Layer 8 of a small transformer language model trained on English Wikipedia (14 layers, counted from 0, width 64).
In attention head 1, each number of a token's query is one row of weights dot the token's vector x. The head spreads its attention over the tokens so far by the softmax of query dot key.

Query weights of the head. A number n stands for (n - 500) times 0.0011.
q0: 440 362 268 512 627 568 512 384 394 766 414 523 482 490 441 678 548 601 425 400 517 422 602 558 376 888 493 564 343 416 439 664 279 334 435 301 729 448 468 228 634 364 479 279 462 635 642 350 441 166 399 383 473 467 642 342 681 309 393 241 453 472 699 601
q1: 763 655 610 529 395 445 626 654 305 269 644 520 584 426 664 327 480 410 550 728 586 607 219 411 599 95 468 614 519 425 509 405 715 536 409 724 279 461 392 436 321 722 562 497 457 425 407 711 589 714 519 506 496 662 363 487 374 739 484 720 591 581 318 448
q2: 719 725 400 607 479 628 442 679 591 359 609 488 656 362 778 445 430 708 659 568 484 427 379 440 481 540 695 337 347 359 310 440 413 570 551 690 591 383 287 583 302 715 574 558 460 321 228 564 598 454 824 599 473 623 343 694 571 689 573 577 471 576 700 346
q3: 673 640 273 590 525 797 438 496 430 442 563 437 658 394 782 552 360 584 711 552 407 583 506 517 456 558 630 449 376 293 364 534 398 635 623 654 577 457 451 727 322 825 551 509 398 427 218 445 402 274 657 751 489 614 422 700 525 606 493 642 631 502 637 607
q4: 255 551 687 583 467 519 532 526 624 474 640 657 520 278 507 481 658 259 327 269 542 477 445 523 575 497 575 372 622 683 528 481 578 743 405 801 360 499 511 353 396 567 310 516 668 538 466 669 621 596 350 367 582 386 600 360 295 617 556 392 404 403 392 571
q5: 414 417 507 595 325 450 452 342 516 627 620 726 493 387 468 581 705 308 511 432 487 451 383 638 468 485 454 670 754 549 531 599 580 700 312 423 311 553 437 517 642 578 448 386 709 606 592 578 497 601 350 461 349 383 576 453 403 387 538 352 597 300 490 456
q6: 615 503 405 383 553 467 738 514 482 443 535 383 593 577 555 542 336 696 645 516 394 646 507 394 445 461 632 470 382 570 449 368 340 184 629 432 518 397 397 722 472 518 499 461 354 543 404 499 260 449 626 769 577 572 473 705 573 413 601 409 556 641 493 605
q7: 675 523 351 680 563 517 414 501 475 367 490 420 561 546 643 658 364 711 633 305 283 620 522 360 389 535 445 286 323 360 532 437 371 263 506 440 538 442 296 705 514 558 480 600 294 398 460 543 253 289 729 803 506 482 434 652 617 177 708 717 491 614 599 496
q8: 461 404 381 621 661 579 319 513 360 444 514 294 683 493 559 428 127 703 635 585 337 462 418 739 639 489 447 452 586 482 391 562 421 549 512 403 635 434 467 541 438 447 637 501 533 480 344 368 436 565 741 425 307 708 599 494 662 621 476 646 685 337 682 304
q9: 531 441 450 382 335 551 566 397 750 714 647 468 602 431 575 527 357 563 589 405 419 377 621 403 508 761 445 320 499 461 533 412 497 574 581 486 471 689 500 499 498 700 452 415 412 439 369 331 435 345 494 572 393 177 509 414 624 354 620 483 533 325 537 434
q10: 519 554 533 521 291 561 603 222 377 543 531 513 630 689 546 379 337 558 881 364 509 651 630 512 460 529 227 394 364 589 737 322 473 624 467 564 398 568 362 594 465 559 414 540 461 547 569 338 405 456 230 689 465 388 546 660 303 435 497 585 575 591 689 669
q11: 471 517 740 412 290 514 672 372 599 546 535 700 680 486 153 434 775 218 586 586 683 434 545 500 430 268 284 152 297 508 719 358 487 636 539 414 356 669 434 305 500 354 396 565 393 396 815 534 409 736 361 535 787 251 893 379 290 411 400 451 317 537 556 829
q12: 363 521 509 456 446 725 346 417 454 566 479 413 357 573 639 652 349 599 579 210 304 652 813 186 474 257 392 438 412 647 726 516 650 447 663 440 686 547 499 663 389 572 261 451 645 494 337 343 495 772 484 441 500 498 269 459 504 359 801 578 476 507 386 572
q13: 765 530 401 567 606 347 543 606 90 377 524 598 498 509 794 378 561 273 430 365 692 753 343 594 444 583 451 616 615 443 293 330 371 591 288 455 604 484 392 702 255 556 711 437 748 533 635 338 650 342 639 348 735 645 423 831 246 591 275 666 501 520 654 597
q14: 306 401 616 424 470 523 507 357 379 521 550 470 659 428 634 693 501 611 468 774 700 493 700 419 657 487 685 429 373 570 333 700 718 213 577 586 569 293 598 627 483 492 661 482 544 535 490 305 507 600 550 408 550 535 576 327 630 696 520 268 505 452 538 733
q15: 652 470 531 436 388 701 470 593 662 587 405 674 435 345 572 780 626 495 713 570 524 622 747 425 554 759 410 319 525 515 504 581 513 409 543 488 513 681 263 517 400 721 459 300 483 376 239 59 544 294 728 508 409 331 492 703 499 579 269 524 710 522 527 490
q16: 701 648 440 670 701 769 116 618 656 530 696 275 698 480 809 389 400 390 581 305 342 263 723 603 483 560 569 279 390 342 298 667 297 357 458 554 419 260 381 740 335 602 430 439 611 564 365 479 456 327 713 529 479 419 641 649 363 464 618 462 558 419 623 189
q17: 280 328 494 447 413 272 621 376 400 558 387 540 325 478 399 501 673 300 339 528 747 491 427 511 570 470 415 461 644 560 710 596 612 530 305 480 304 614 682 240 645 350 631 471 591 521 691 668 597 623 154 365 677 558 364 276 416 564 381 418 140 533 254 622
q18: 455 400 726 530 381 373 482 538 516 381 542 734 346 306 364 456 685 310 165 533 616 524 332 356 528 394 403 668 746 523 658 537 706 512 340 589 332 546 682 267 517 580 421 530 690 391 488 663 634 508 385 303 630 523 372 472 387 638 415 461 220 553 354 522
q19: 377 341 658 317 409 327 580 537 616 500 436 629 523 278 499 528 652 210 351 544 637 654 453 448 506 398 393 482 630 557 450 401 745 629 411 628 399 591 578 240 522 475 488 423 739 419 460 529 613 633 357 361 514 302 535 465 327 450 509 505 293 441 284 584
q20: 454 557 402 513 642 158 493 393 368 515 469 700 415 439 362 634 739 313 268 504 585 551 421 595 399 239 477 511 580 594 618 492 601 577 528 202 460 560 446 342 547 216 582 310 611 727 645 617 564 635 344 423 454 412 542 317 506 272 364 382 446 466 283 461
q21: 379 415 552 377 447 328 518 369 500 574 500 601 603 464 284 444 736 409 306 578 677 474 457 423 546 404 555 609 547 684 520 558 707 452 390 438 447 599 662 417 608 317 529 380 697 615 559 704 556 693 248 472 525 418 550 255 415 565 439 209 313 541 298 628
q22: 479 426 526 590 451 875 449 432 566 470 439 322 576 537 802 628 236 692 635 295 319 610 495 493 603 729 505 189 440 317 304 634 553 311 523 523 566 445 603 582 341 646 299 462 304 513 325 402 436 262 668 670 638 607 325 540 541 608 562 665 503 446 688 575
q23: 461 536 544 562 459 653 427 516 485 305 328 529 266 450 712 516 448 570 528 714 336 771 390 729 363 914 613 428 314 271 216 624 573 594 585 450 436 335 507 390 292 782 566 653 548 547 377 370 503 261 610 409 672 656 462 821 602 635 371 607 524 511 673 602
q24: 609 424 348 394 524 549 548 525 502 570 654 361 562 573 360 493 478 357 416 279 341 308 646 495 405 194 392 618 601 630 561 379 470 671 534 576 518 618 253 569 662 366 577 476 554 582 553 544 349 526 367 443 275 545 507 301 501 492 583 523 633 627 329 445
q25: 470 633 712 392 328 383 661 334 744 639 574 766 439 547 480 447 884 294 542 531 587 591 426 367 401 418 476 473 408 562 568 471 488 538 306 571 340 692 530 356 524 486 416 330 467 586 774 454 556 689 409 386 736 237 630 510 262 326 456 364 327 452 175 692
q26: 483 392 510 453 377 576 405 623 610 444 564 457 481 533 693 661 353 462 456 628 313 546 750 556 439 862 587 686 588 212 175 652 703 575 418 512 612 427 671 552 253 672 368 591 866 182 464 233 604 510 753 317 536 422 416 620 216 598 759 500 641 359 614 375
q27: 295 515 798 419 530 508 558 585 492 397 535 675 581 452 522 473 643 459 541 472 737 572 628 617 617 593 297 535 435 525 460 534 457 434 527 632 225 463 779 441 504 473 469 520 449 690 544 543 573 549 303 677 850 586 428 528 340 692 386 416 320 667 510 459
q28: 503 263 347 592 487 339 579 575 567 357 661 438 616 582 709 616 485 292 277 573 327 393 515 255 514 683 599 508 610 504 297 631 688 736 565 491 590 364 405 572 460 556 602 582 636 500 617 647 651 698 578 521 363 390 246 495 606 642 775 603 500 792 489 492
q29: 452 477 548 536 549 559 537 529 577 594 467 589 554 336 488 916 543 198 546 404 269 140 546 553 209 442 603 746 541 368 573 458 397 464 371 421 574 584 331 563 560 472 601 501 640 569 799 876 503 600 571 547 280 318 411 359 567 529 561 634 476 417 610 401
q30: 561 623 477 666 868 549 466 599 232 475 556 446 348 542 487 256 510 398 572 361 407 578 325 527 365 363 413 453 539 652 561 517 347 499 168 439 492 489 599 471 514 483 646 839 477 832 598 665 495 504 370 401 561 800 238 768 404 743 297 730 358 596 461 503
q31: 590 542 717 704 690 287 548 824 286 508 263 314 644 647 515 596 586 409 411 447 437 383 657 291 956 308 439 509 842 552 407 554 437 453 520 543 591 428 490 688 448 337 747 429 741 455 491 246 647 768 644 420 279 535 392 554 476 699 429 647 454 462 606 320

Each question shows a short text with each token's key, already scaled and adjusted for position as the last token sees it. A number n stands for (n - 500) times 0.0015.

Then comes the last token's vector x. A number n stands for (n - 500) times 0.013.

0 "==": 587 570 573 484 498 424 532 547 733 488 475 371 414 512 560 511 501 392 496 329 421 424 695 774 256 143 619 817 580 553 458 537
1 "B": 720 347 624 586 270 283 718 739 772 479 855 411 483 464 417 405 526 340 209 204 225 342 723 629 222 89 572 911 289 561 522 496
2 "i": 558 481 542 554 434 377 583 520 727 488 575 382 539 504 438 454 564 416 374 360 369 337 702 633 356 267 586 719 507 455 549 557
3 "ography": 524 430 539 512 528 491 428 424 750 567 738 369 520 515 404 614 494 449 435 470 365 416 627 674 339 155 747 862 505 489 494 564
4 "==": 466 554 535 613 516 461 487 507 758 486 488 385 377 556 509 492 462 622 578 390 432 416 677 786 275 139 620 824 570 565 460 509
x: 504 504 478 521 430 498 538 561 530 453 443 482 450 504 539 453 159 453 494 467 491 460 517 454 536 494 489 526 515 583 414 489 553 517 500 503 526 451 501 426 459 542 539 538 471 567 531 514 526 479 515 536 417 507 465 501 509 673 551 547 492 450 426 523
Which token does the last token look at most? 0 "=="

0 "ec": 598 325 494 525 439 407 536 637 656 510 748 401 490 248 431 312 441 559 377 357 301 400 654 528 516 123 536 748 471 679 420 398
1 "he": 697 400 550 537 485 413 501 586 757 497 808 426 496 432 307 435 493 430 305 357 303 387 632 656 402 153 643 764 388 627 544 374
2 " in": 534 459 502 555 390 303 635 693 712 425 542 346 516 374 580 417 646 385 343 221 342 367 742 644 332 96 619 766 578 651 413 594
3 " ": 439 531 562 544 516 411 551 607 730 423 499 399 420 408 515 384 599 397 455 354 278 368 710 654 324 142 602 786 562 728 433 609
4 "1": 494 547 519 533 547 556 417 415 738 434 667 377 359 575 419 541 479 445 471 534 320 342 616 723 343 156 627 809 342 606 588 577
x: 538 549 484 528 487 455 519 578 485 368 499 483 481 490 527 503 190 482 477 504 502 515 503 498 508 546 502 520 488 434 454 555 448 518 532 486 505 484 532 523 420 528 547 493 507 493 506 488 529 454 485 481 518 476 520 537 485 546 302 546 475 504 486 486
Which token does the last token look at most? 2 " in"

0 ".": 527 516 573 510 530 475 467 566 694 504 540 384 421 516 497 489 524 413 517 409 398 460 695 722 315 149 638 718 646 602 470 606
1 "0": 551 376 554 566 545 521 441 486 706 508 700 395 395 501 401 526 489 507 529 479 212 353 698 664 340 111 703 825 464 610 498 500
2 " km": 678 280 507 559 511 436 527 453 722 493 767 369 466 486 464 543 711 350 347 407 246 375 724 698 141 37 646 922 260 566 472 487
3 " (": 531 483 603 626 460 367 581 537 710 438 499 349 432 496 502 498 589 384 394 341 311 389 666 701 282 119 623 749 594 639 483 579
4 "1": 472 563 531 558 554 515 418 445 707 411 681 384 343 598 435 523 484 448 483 516 308 347 618 724 344 156 637 815 385 598 580 578
x: 573 529 491 499 463 464 512 540 492 360 475 496 500 500 547 487 183 445 475 481 517 515 475 487 499 536 500 537 501 434 482 541 460 507 541 471 497 461 535 525 418 523 517 532 534 496 491 489 528 459 487 465 500 509 503 549 478 545 326 573 474 498 490 499
Which token does the last token look at most? 3 " ("

0 " cl": 668 206 506 480 313 288 667 669 660 446 690 424 586 341 435 511 257 527 275 163 388 365 693 597 226 205 516 818 409 560 555 540
1 "a": 532 390 476 444 584 394 585 599 635 359 662 361 626 481 490 418 524 500 459 424 399 437 719 608 457 321 562 739 476 496 529 443
2 "im": 578 460 454 518 616 444 525 550 588 479 557 443 573 398 478 473 576 481 420 501 491 518 561 456 478 356 601 700 595 682 557 463
3 "ed": 453 513 488 494 542 448 440 540 747 482 773 424 529 479 375 395 399 495 488 411 411 366 630 689 402 200 672 836 435 608 563 490
4 " that": 503 508 522 553 441 371 574 591 697 439 495 338 484 440 512 356 542 456 395 329 386 450 688 681 388 134 614 704 619 639 451 584
x: 501 482 455 524 524 523 537 515 464 421 509 492 455 517 501 547 105 488 458 490 533 464 447 505 521 482 457 534 551 488 549 472 461 502 467 480 530 489 484 485 446 498 494 498 479 522 448 515 533 495 492 481 490 624 502 489 454 559 428 541 494 524 517 432
Which token does the last token look at most? 4 " that"

0 "9": 516 438 514 501 530 470 424 474 739 474 698 404 394 527 421 464 481 546 537 494 292 363 678 763 338 136 679 857 448 633 528 485
1 "9": 525 423 502 502 551 477 419 469 740 476 697 403 394 527 421 464 503 506 539 494 296 361 675 763 341 136 680 857 448 633 528 485
2 "3": 544 399 494 519 612 527 415 428 728 488 726 429 349 511 432 536 546 475 546 512 286 376 666 750 312 142 693 866 426 619 501 502
3 ",": 477 551 527 524 492 379 519 587 754 492 528 375 413 483 557 429 487 509 436 380 380 425 709 661 348 116 609 761 619 659 425 690
4 " s": 278 670 799 728 318 331 701 654 754 526 773 384 527 412 507 623 555 295 398 257 278 346 757 701 257 104 571 748 274 464 423 442
x: 454 485 530 625 554 524 511 560 474 527 493 423 473 498 527 556 390 539 473 478 506 531 471 508 505 509 503 496 549 483 440 559 492 519 524 530 490 453 527 532 499 426 542 531 542 512 543 519 485 511 488 508 546 588 476 479 556 513 763 451 486 492 470 480
Which token does the last token look at most, and with what share of its attention? 3 ",", with about 60%

0 ".": 527 516 573 510 530 475 467 566 694 504 540 384 421 516 497 489 524 413 517 409 398 460 695 722 315 149 638 718 646 602 470 606
1 " W": 751 410 652 578 279 253 695 755 711 440 746 475 489 515 459 500 544 233 176 194 305 403 700 593 186 158 613 787 333 501 491 563
2 "ap": 690 403 585 586 410 424 603 614 620 523 725 388 589 521 508 583 705 316 459 376 303 434 675 630 167 220 626 704 315 460 376 445
3 "ak": 552 468 469 580 575 564 483 483 693 574 714 440 466 499 343 640 530 390 516 522 341 511 587 566 365 252 626 712 460 472 333 332
4 "h": 473 411 468 475 715 650 314 523 644 599 742 413 531 532 210 407 677 339 475 529 395 399 631 651 394 312 660 611 363 546 416 311
x: 555 522 476 575 456 521 503 484 519 594 559 472 512 508 500 525 281 560 470 496 537 523 575 549 532 531 589 564 469 431 516 415 457 509 521 483 568 456 524 532 379 497 543 440 554 483 438 366 415 467 509 552 438 491 470 494 559 416 616 525 472 518 544 467
Which two tokens does the last token look at most, in order? 1 " W", 2 "ap"

0 "ued": 466 483 432 447 466 353 513 593 724 469 716 366 599 446 432 329 517 571 439 356 369 398 708 664 408 140 688 802 543 624 486 547
1 " in": 632 401 434 495 389 274 643 690 697 405 538 365 512 375 596 371 550 432 360 216 363 389 729 629 358 108 600 759 601 664 423 597
2 " this": 640 445 525 516 395 275 649 625 716 377 510 363 475 465 484 354 601 361 371 261 310 414 719 670 309 109 729 791 543 586 443 569
3 " ro": 393 496 625 678 270 216 706 693 705 416 931 425 648 417 503 462 774 242 300 99 344 288 676 739 176 174 569 830 314 353 678 377
4 "le": 458 463 508 607 478 399 523 517 585 504 710 468 609 360 421 431 562 370 306 408 457 465 626 586 403 317 552 680 490 448 528 409
x: 540 524 460 613 620 481 534 488 477 418 536 532 496 501 451 515 312 575 469 531 491 422 547 608 426 448 463 474 491 586 511 463 452 474 530 500 466 363 501 480 467 592 558 436 554 570 496 542 500 562 477 495 539 604 500 526 477 504 476 572 481 579 506 482
Which token does the last token look at most? 3 " ro"

0 " of": 567 377 450 431 412 354 617 724 725 487 547 356 557 413 538 428 411 478 404 284 388 388 738 654 339 124 682 724 585 665 404 623
1 " P": 747 412 655 599 256 289 709 758 767 471 652 372 471 431 410 466 517 267 195 158 284 322 715 626 269 69 556 806 375 646 443 618
2 "arl": 481 480 564 592 420 560 464 685 534 579 566 391 557 508 313 481 623 331 435 403 350 318 562 439 516 347 455 452 339 729 542 550
3 "iam": 552 454 483 416 640 554 302 442 594 612 533 375 519 433 470 527 488 570 524 611 460 529 540 530 434 402 647 560 419 544 433 477
4 "ent": 443 545 560 478 498 483 416 558 674 537 676 384 610 389 417 419 502 481 425 466 398 478 619 566 414 223 747 649 530 664 394 599
x: 469 481 461 456 548 521 459 540 445 443 556 542 498 501 552 533 146 522 550 478 536 502 511 581 489 591 521 444 481 522 552 506 441 503 468 479 578 450 509 471 435 590 482 473 438 559 466 506 496 503 511 488 500 564 535 499 564 497 556 489 436 519 499 514
Which token does the last token look at most, and with what share of its attention? 1 " P", with about 100%

0 " att": 563 284 394 402 352 235 757 654 683 330 814 426 641 430 660 503 302 601 367 226 415 429 667 687 171 260 580 895 285 431 513 406
1 "ack": 552 365 490 479 510 340 531 452 696 491 664 412 460 390 452 540 453 505 442 390 384 466 599 655 275 185 703 882 481 513 422 433
2 "s": 509 489 475 538 456 430 482 483 669 544 770 410 466 428 436 497 428 559 473 386 384 539 678 668 398 137 684 801 446 565 416 317
3 " on": 505 434 473 601 379 310 610 642 664 405 560 382 573 369 535 377 681 294 325 215 287 385 721 640 324 135 630 781 520 591 425 537
4 " his": 315 565 578 648 367 237 696 611 721 320 539 340 510 513 584 284 614 390 343 170 291 394 691 705 306 135 680 760 538 491 590 557
x: 500 457 540 547 500 508 533 524 466 466 407 494 519 478 451 436 194 516 468 460 531 477 482 610 573 516 515 516 555 422 566 495 505 528 536 505 524 448 550 484 423 504 436 475 501 485 492 529 562 508 482 537 490 602 506 408 520 573 420 476 455 516 526 476
Which token does the last token look at most, and with what share of its attention? 4 " his", with about 60%

0 "ach": 438 452 469 501 474 505 460 606 705 475 615 395 601 427 331 361 327 603 454 357 345 366 650 607 454 225 605 698 601 711 443 541
1 " before": 572 479 390 500 292 261 642 600 744 286 518 362 507 502 599 348 482 394 349 245 398 453 644 625 318 144 601 804 560 598 478 676
2 ";": 498 525 494 493 499 402 515 656 796 459 633 350 448 482 474 444 516 490 475 348 400 398 696 727 306 85 622 792 540 630 535 582
3 " the": 425 576 597 552 405 273 641 682 752 435 549 354 445 434 563 369 689 389 383 234 256 393 758 698 228 86 678 840 501 576 394 605
4 " team": 330 569 709 648 444 333 584 550 719 406 668 359 475 475 468 448 583 350 334 342 273 356 603 663 272 88 696 865 396 597 614 388
x: 554 464 498 521 531 477 495 524 461 319 542 427 515 486 496 445 215 528 562 524 489 451 489 594 515 576 488 529 548 571 505 525 597 492 436 482 556 465 532 527 429 539 494 523 531 503 497 504 577 480 446 546 545 547 506 480 498 575 512 443 420 526 522 542
Which token does the last token look at most, and with what share of its attention? 3 " the", with about 50%